Layer 4 of a small transformer language model trained on English Wikipedia (16 layers, counted from 0, width 128).
A neuron's activation on a vector x is SiLU(weights . x), where the dot is the dot product.

Input weights of the MLP neurons that the questions are about. A number n stands for (n - 500) times 0.0014.
n182: 595,551,509,523,576,483,420,274,686,408,364,301,607,800,960,511,95,370,488,476,704,479,353,347,557,722,564,584,598,723,440,737,432,418,341,683,358,241,429,317,423,302,479,667,693,301,657,190,514,558,614,181,210,646,421,270,807,345,660,547,475,815,540,466,296,345,628,451,211,317,713,485,590,472,390,540,421,450,476,492,472,417,579,414,644,295,544,705,522,705,301,401,629,425,473,450,268,585,627,247,568,580,390,699,363,613,588,190,266,542,623,519,326,472,405,335,359,693,621,188,441,508,484,281,592,365,439,301
n189: 550,626,380,412,456,351,484,521,477,370,576,596,440,517,466,439,593,340,571,421,516,607,499,483,733,871,574,412,541,583,563,488,524,401,580,683,559,396,430,299,418,477,534,312,573,603,487,671,394,605,539,541,487,493,484,455,387,489,383,470,324,397,483,473,640,600,669,611,524,514,466,719,415,326,575,730,467,498,425,377,648,510,518,591,548,511,381,607,602,625,288,330,372,314,407,482,344,705,342,766,445,634,521,518,591,387,619,357,573,512,323,499,639,422,531,674,379,448,566,441,438,479,526,584,519,434,589,432
n222: 584,495,563,450,310,330,337,551,483,470,551,479,542,524,295,356,483,498,452,581,489,351,456,437,604,670,430,499,525,637,743,322,513,646,282,351,373,497,341,503,702,501,495,422,560,630,547,690,581,615,583,519,596,646,395,630,390,307,334,739,525,618,573,593,462,818,461,312,595,669,372,203,563,555,491,583,245,506,361,567,405,435,386,330,328,755,422,591,526,381,524,783,578,651,337,634,520,426,225,458,647,487,345,370,599,512,502,424,460,618,441,277,461,469,461,621,501,642,301,542,333,472,516,811,723,562,550,381
n258: 644,541,765,246,484,533,326,243,522,632,375,37,638,588,201,512,646,326,460,203,532,667,438,532,412,409,479,465,748,555,616,860,521,636,436,409,302,629,334,879,621,335,554,394,665,214,245,548,517,380,797,725,594,390,501,470,580,800,321,584,753,417,420,671,252,602,417,720,548,548,416,376,654,527,307,516,612,343,453,582,748,632,330,372,420,355,457,645,340,263,672,695,487,530,343,677,307,510,503,451,688,664,284,370,115,417,429,528,516,419,245,535,339,490,340,402,418,702,479,433,585,506,222,640,363,353,621,339
n344: 551,599,535,568,574,605,464,508,475,563,521,551,352,691,459,496,499,469,375,444,576,508,419,423,341,499,624,535,603,434,459,511,628,507,472,702,433,561,716,539,473,453,505,429,278,434,449,672,493,550,543,557,400,541,422,522,464,468,501,562,457,578,695,588,627,488,402,404,500,463,598,533,284,587,340,326,501,628,602,510,492,697,487,563,544,321,487,423,427,621,544,524,558,541,593,661,507,649,435,628,424,359,501,478,409,578,388,347,543,462,614,559,484,434,507,432,515,491,476,423,568,506,437,496,501,477,407,571
n352: 500,303,352,651,567,355,372,539,576,458,547,618,503,662,747,493,396,306,672,425,519,734,487,592,378,512,564,577,442,477,687,371,564,387,337,651,578,422,345,591,524,400,329,268,570,461,446,494,631,523,607,395,573,357,497,593,706,562,468,379,479,488,416,562,364,393,487,493,576,404,560,434,421,377,397,471,600,553,581,420,621,537,516,626,493,284,564,407,294,646,493,626,537,492,532,556,644,701,600,565,289,633,450,539,481,750,524,611,406,394,416,574,464,395,275,616,511,479,663,310,610,425,342,553,617,697,285,278
n434: 740,602,600,762,779,365,468,331,367,418,563,417,420,313,457,662,427,500,537,372,417,652,397,93,665,412,394,671,469,582,463,661,579,473,550,344,289,369,630,580,566,680,644,432,513,443,410,477,528,488,330,621,511,626,672,444,164,365,607,616,505,438,382,440,358,404,288,254,481,369,502,670,348,496,719,639,328,523,486,172,438,579,529,498,501,564,558,260,493,516,418,349,475,608,457,586,171,543,377,512,572,655,440,281,624,665,571,602,592,404,539,457,588,720,466,208,444,310,403,468,681,651,301,435,610,468,596,546
n465: 665,477,450,534,478,235,524,503,523,552,459,596,463,621,727,490,718,508,487,528,551,640,477,470,337,234,593,576,647,736,540,746,452,552,295,499,584,426,488,785,271,411,378,521,496,439,450,161,463,550,548,245,451,607,516,405,418,548,482,481,482,546,415,347,603,547,449,494,350,489,560,656,411,619,405,447,203,419,427,458,377,704,440,600,508,448,268,568,546,538,313,379,438,449,498,470,329,509,598,390,443,548,515,649,546,383,456,445,577,551,426,611,405,518,372,637,393,778,509,305,625,400,453,705,328,438,545,669
n477: 593,482,588,341,612,621,599,485,568,746,342,697,469,402,389,618,578,462,431,432,550,536,316,676,305,417,470,493,533,333,790,469,312,673,394,464,487,514,447,284,523,481,227,490,533,213,402,583,364,421,463,600,425,403,396,629,617,482,377,719,451,531,561,434,378,532,513,427,472,552,259,668,576,607,542,612,401,471,410,347,553,651,583,442,531,525,472,633,446,575,497,526,509,591,879,438,351,634,555,594,600,578,400,530,424,595,365,464,569,384,502,547,436,506,383,583,348,486,446,518,533,429,492,661,558,383,684,497

Each question shows a token from some text and the vector x that enters the MLP there. A number n stands for (n - 500) times 0.011.

" a": 665,438,625,528,522,414,565,533,577,565,513,521,570,383,534,521,488,509,536,586,572,469,509,595,559,406,432,433,345,431,341,526,602,346,551,454,747,484,532,493,371,543,670,500,336,575,407,404,589,487,351,506,449,559,491,548,551,556,399,490,533,531,324,358,619,576,518,516,574,428,427,490,447,360,351,324,699,589,504,596,343,541,465,363,454,406,631,520,472,629,489,490,615,522,503,471,562,392,740,587,457,426,479,711,470,562,664,631,495,498,522,469,485,480,573,563,491,582,376,572,415,530,520,476,536,336,363,482
The neuron with the highest activation: n352

"s": 566,560,582,410,688,373,578,557,602,563,556,424,564,461,512,557,517,612,446,538,516,437,603,471,500,414,575,433,300,456,443,575,451,533,491,440,581,635,567,480,424,472,540,536,386,479,217,388,606,370,369,548,529,521,548,422,408,638,521,482,479,493,303,393,403,565,589,431,556,593,478,547,437,127,365,525,635,512,609,617,400,493,433,359,459,529,732,589,572,546,533,441,572,559,656,533,576,412,616,530,379,313,454,631,545,504,583,530,488,547,404,628,514,567,672,464,460,621,401,616,552,423,405,456,487,358,556,492
The neuron with the highest activation: n258

"our": 540,575,633,432,613,516,602,582,480,420,607,516,527,455,662,631,604,558,609,493,450,493,508,519,526,381,582,514,465,456,472,607,529,485,512,538,736,640,603,377,398,627,616,483,495,479,347,532,618,493,490,434,534,562,512,521,513,634,430,479,480,436,262,446,427,493,504,396,524,444,425,571,408,440,486,324,589,531,517,460,211,555,473,454,523,549,695,627,558,613,761,515,743,645,543,535,663,466,547,475,325,466,525,759,516,532,471,600,370,596,437,512,537,452,703,414,527,543,244,545,490,548,290,546,392,469,392,564
Which neuron fires most, and how strongly? n344, at about 0.63

" serv": 593,399,678,518,769,489,630,499,440,562,524,618,571,495,458,504,574,480,463,537,643,443,525,487,543,435,481,473,372,467,524,454,507,478,634,588,489,540,468,408,399,862,455,578,489,547,426,425,574,400,483,492,519,614,512,505,523,628,401,481,519,383,281,406,516,503,489,376,574,641,548,389,315,481,465,302,594,560,491,830,341,519,504,335,401,579,681,514,467,471,447,545,684,426,484,393,451,533,475,415,523,469,547,491,562,420,501,423,347,573,385,457,578,502,585,443,390,658,376,586,428,521,426,516,412,410,397,504
The neuron with the highest activation: n222

" they": 442,497,718,497,852,306,537,502,530,540,581,435,535,431,603,525,511,557,483,543,453,442,560,519,636,474,481,461,302,506,429,686,622,479,560,463,644,501,552,496,460,681,575,502,434,514,435,495,483,483,441,493,457,540,444,667,499,598,377,404,571,540,453,305,575,548,603,565,465,479,516,467,409,330,445,401,686,564,535,591,275,548,557,351,482,562,644,524,489,578,476,511,614,480,571,512,470,414,679,633,558,323,544,556,488,512,529,470,503,553,508,534,527,426,490,452,348,727,406,576,457,488,364,543,551,234,529,661
The neuron with the highest activation: n465

"ploy": 548,524,452,487,835,370,638,620,354,616,545,606,434,474,566,523,604,525,485,515,573,465,514,543,565,359,600,332,297,391,633,545,603,463,582,599,542,518,605,325,352,645,426,548,502,525,473,519,658,409,436,431,476,518,430,499,560,674,457,443,565,441,374,378,490,529,491,446,467,512,327,487,436,508,352,583,603,549,663,595,284,588,425,268,476,605,657,606,549,532,596,515,622,520,492,466,661,458,650,397,425,483,559,485,523,435,447,482,407,469,415,525,534,471,515,506,376,732,382,453,491,523,471,468,431,520,448,447
Which three neurons fire most, strongest first? n477, n465, n352

"ag": 592,537,528,395,757,424,635,551,535,512,439,490,559,326,716,581,495,498,529,412,458,545,496,550,535,490,609,444,308,366,323,524,598,478,606,598,484,644,401,388,417,609,622,663,548,584,478,634,538,432,394,453,410,429,630,493,569,508,546,620,508,362,357,431,452,568,609,514,537,524,459,558,382,394,525,479,629,458,547,500,446,571,460,307,432,428,681,504,452,602,700,549,478,468,527,584,602,373,622,529,343,383,467,726,540,510,713,533,492,685,439,473,633,548,597,534,473,605,375,532,485,458,365,490,496,424,400,466
The neuron with the highest activation: n352

",": 512,480,637,572,693,427,483,656,532,551,530,450,595,400,629,621,486,523,462,575,544,485,621,482,531,324,512,454,307,513,358,595,427,597,573,489,548,461,441,474,325,643,549,517,289,456,326,480,616,458,456,489,470,452,459,540,470,541,480,448,546,471,464,274,442,618,641,537,528,388,461,497,464,324,527,438,592,511,448,578,403,509,521,328,521,423,738,561,520,524,439,470,658,500,504,538,588,457,628,520,431,450,496,573,460,375,557,445,440,626,391,535,422,432,611,468,497,553,397,525,476,447,420,472,443,359,423,499
Which neuron fires most, and how strongly? n465, at about 0.62

"y": 604,473,618,451,595,346,523,576,558,619,526,410,484,369,598,610,496,524,301,427,435,452,636,604,511,459,547,316,553,450,413,452,476,546,538,506,502,648,535,409,355,611,553,495,420,509,401,461,493,481,324,475,485,396,464,478,483,662,468,525,526,398,279,429,505,467,652,436,487,538,628,600,356,422,464,567,650,575,621,695,367,591,474,339,512,627,640,580,424,559,665,611,581,522,555,604,579,404,490,478,563,522,561,673,482,607,622,674,347,577,476,566,515,513,630,435,531,562,442,542,454,467,506,449,434,128,386,502
The neuron with the highest activation: n258

"aw": 722,571,582,476,536,364,659,484,495,494,644,439,542,452,554,433,471,588,472,384,534,376,619,572,519,436,455,390,261,470,272,455,527,615,590,566,382,644,445,418,440,667,519,517,495,565,321,519,458,378,502,430,492,460,452,437,541,479,493,527,566,416,501,519,402,592,476,614,586,563,427,516,514,468,531,414,638,610,571,608,280,536,516,412,469,535,723,522,552,480,659,598,480,272,479,548,559,517,616,384,436,440,576,613,471,479,566,586,377,625,387,481,574,445,690,458,381,565,317,575,584,524,280,394,482,488,529,469
The neuron with the highest activation: n258

"ers": 517,538,641,463,755,332,603,565,601,509,555,352,522,513,650,546,565,503,413,575,529,429,519,456,581,459,526,485,172,409,445,585,446,450,524,468,547,646,642,491,475,765,545,467,473,501,426,435,626,343,332,582,496,485,511,470,519,671,495,485,532,534,331,338,331,548,567,521,554,516,494,497,522,305,354,434,645,480,541,692,295,525,477,397,527,636,706,602,585,571,495,373,685,539,595,493,522,422,610,540,490,481,528,687,507,485,504,511,441,621,435,588,560,475,643,438,459,552,447,608,494,489,389,595,542,281,565,485
Which neuron fires most, and how strongly? n434, at about 0.34

"ing": 653,678,554,518,638,377,652,477,576,678,562,423,517,406,537,649,532,565,373,509,505,492,586,499,512,417,579,386,437,395,449,553,452,454,559,567,495,610,667,481,422,591,593,458,413,455,222,413,593,421,285,460,465,573,503,532,610,602,558,451,431,464,418,305,561,508,499,560,542,592,506,484,495,334,508,604,583,531,501,648,423,539,448,238,414,548,657,549,622,476,601,468,565,558,544,517,534,388,696,495,464,396,596,637,455,530,442,524,363,594,408,508,403,439,561,544,509,691,426,538,444,519,366,455,518,356,473,407
The two highest activations, in order: n258, n465

"m": 529,513,529,463,710,469,591,511,443,530,572,427,465,410,496,553,567,658,550,529,493,464,625,516,581,422,641,287,390,483,324,495,539,527,520,443,448,700,390,485,250,613,618,596,424,481,183,464,576,369,453,470,492,437,560,451,472,641,579,520,545,570,332,435,420,527,456,461,522,527,502,597,380,379,418,385,588,478,432,608,375,422,415,466,442,588,716,636,405,479,610,570,524,536,562,553,661,377,681,669,327,515,518,615,534,436,505,596,504,565,397,453,393,530,720,470,504,531,379,438,499,547,315,482,501,427,447,393
Which neuron fires most, and how strongly? n258, at about 1.2

" are": 537,457,504,465,616,318,550,705,550,621,543,461,506,352,487,534,573,587,452,555,504,515,538,457,606,505,422,638,438,501,399,605,571,599,506,356,582,603,480,506,384,626,594,536,378,528,525,480,503,367,495,400,472,649,501,524,514,600,370,510,633,497,474,313,328,565,638,504,537,471,428,446,371,443,464,444,615,434,549,570,319,449,475,302,442,541,645,555,521,400,466,477,627,508,466,484,563,510,666,664,512,540,563,629,498,520,557,487,559,577,426,515,502,430,706,477,459,691,334,645,440,482,352,474,520,274,369,535
Which three neurons fire most, strongest first? n465, n222, n258

"9": 608,614,759,540,790,439,524,621,523,526,532,423,579,456,674,550,558,507,271,467,480,477,477,572,586,477,488,536,349,572,583,524,432,460,606,396,522,447,476,387,344,612,540,531,353,549,494,452,592,439,371,429,436,505,451,588,550,654,459,433,494,544,363,525,493,485,518,479,569,426,588,383,473,430,317,590,613,512,491,703,437,534,392,382,484,503,708,428,460,556,544,542,354,435,359,446,538,557,661,371,470,464,437,663,584,471,518,543,482,455,421,468,547,415,811,477,480,589,443,606,472,563,343,483,380,372,386,455
The neuron with the highest activation: n182

" school": 609,586,595,540,596,256,531,621,542,618,479,646,480,436,595,560,574,511,443,592,522,517,490,525,554,266,436,511,388,501,457,531,527,480,552,539,572,459,540,351,416,659,538,532,451,424,376,482,662,432,458,501,460,411,522,557,684,548,520,575,553,423,427,390,490,549,470,458,503,524,331,621,452,338,468,429,744,628,640,666,345,520,568,301,466,648,789,468,530,518,561,646,624,477,453,402,564,412,560,455,438,437,587,619,536,546,608,504,525,528,422,489,523,431,672,530,397,577,373,514,503,498,563,449,453,416,401,585
The neuron with the highest activation: n477

"ives": 592,542,634,557,644,384,589,599,550,682,527,359,515,544,568,540,574,612,446,506,499,546,556,537,543,382,513,402,417,425,469,579,489,430,649,450,690,571,548,491,521,666,481,451,394,464,444,451,660,390,354,558,480,531,503,471,632,534,485,541,589,449,444,323,340,508,465,560,560,604,486,491,497,355,357,534,667,511,624,621,276,508,463,415,478,641,806,588,516,566,434,496,664,503,567,497,492,464,705,570,413,364,473,656,499,490,475,558,358,643,436,535,479,477,659,416,384,560,345,575,469,495,406,552,528,410,584,600
The two highest activations, in order: n477, n258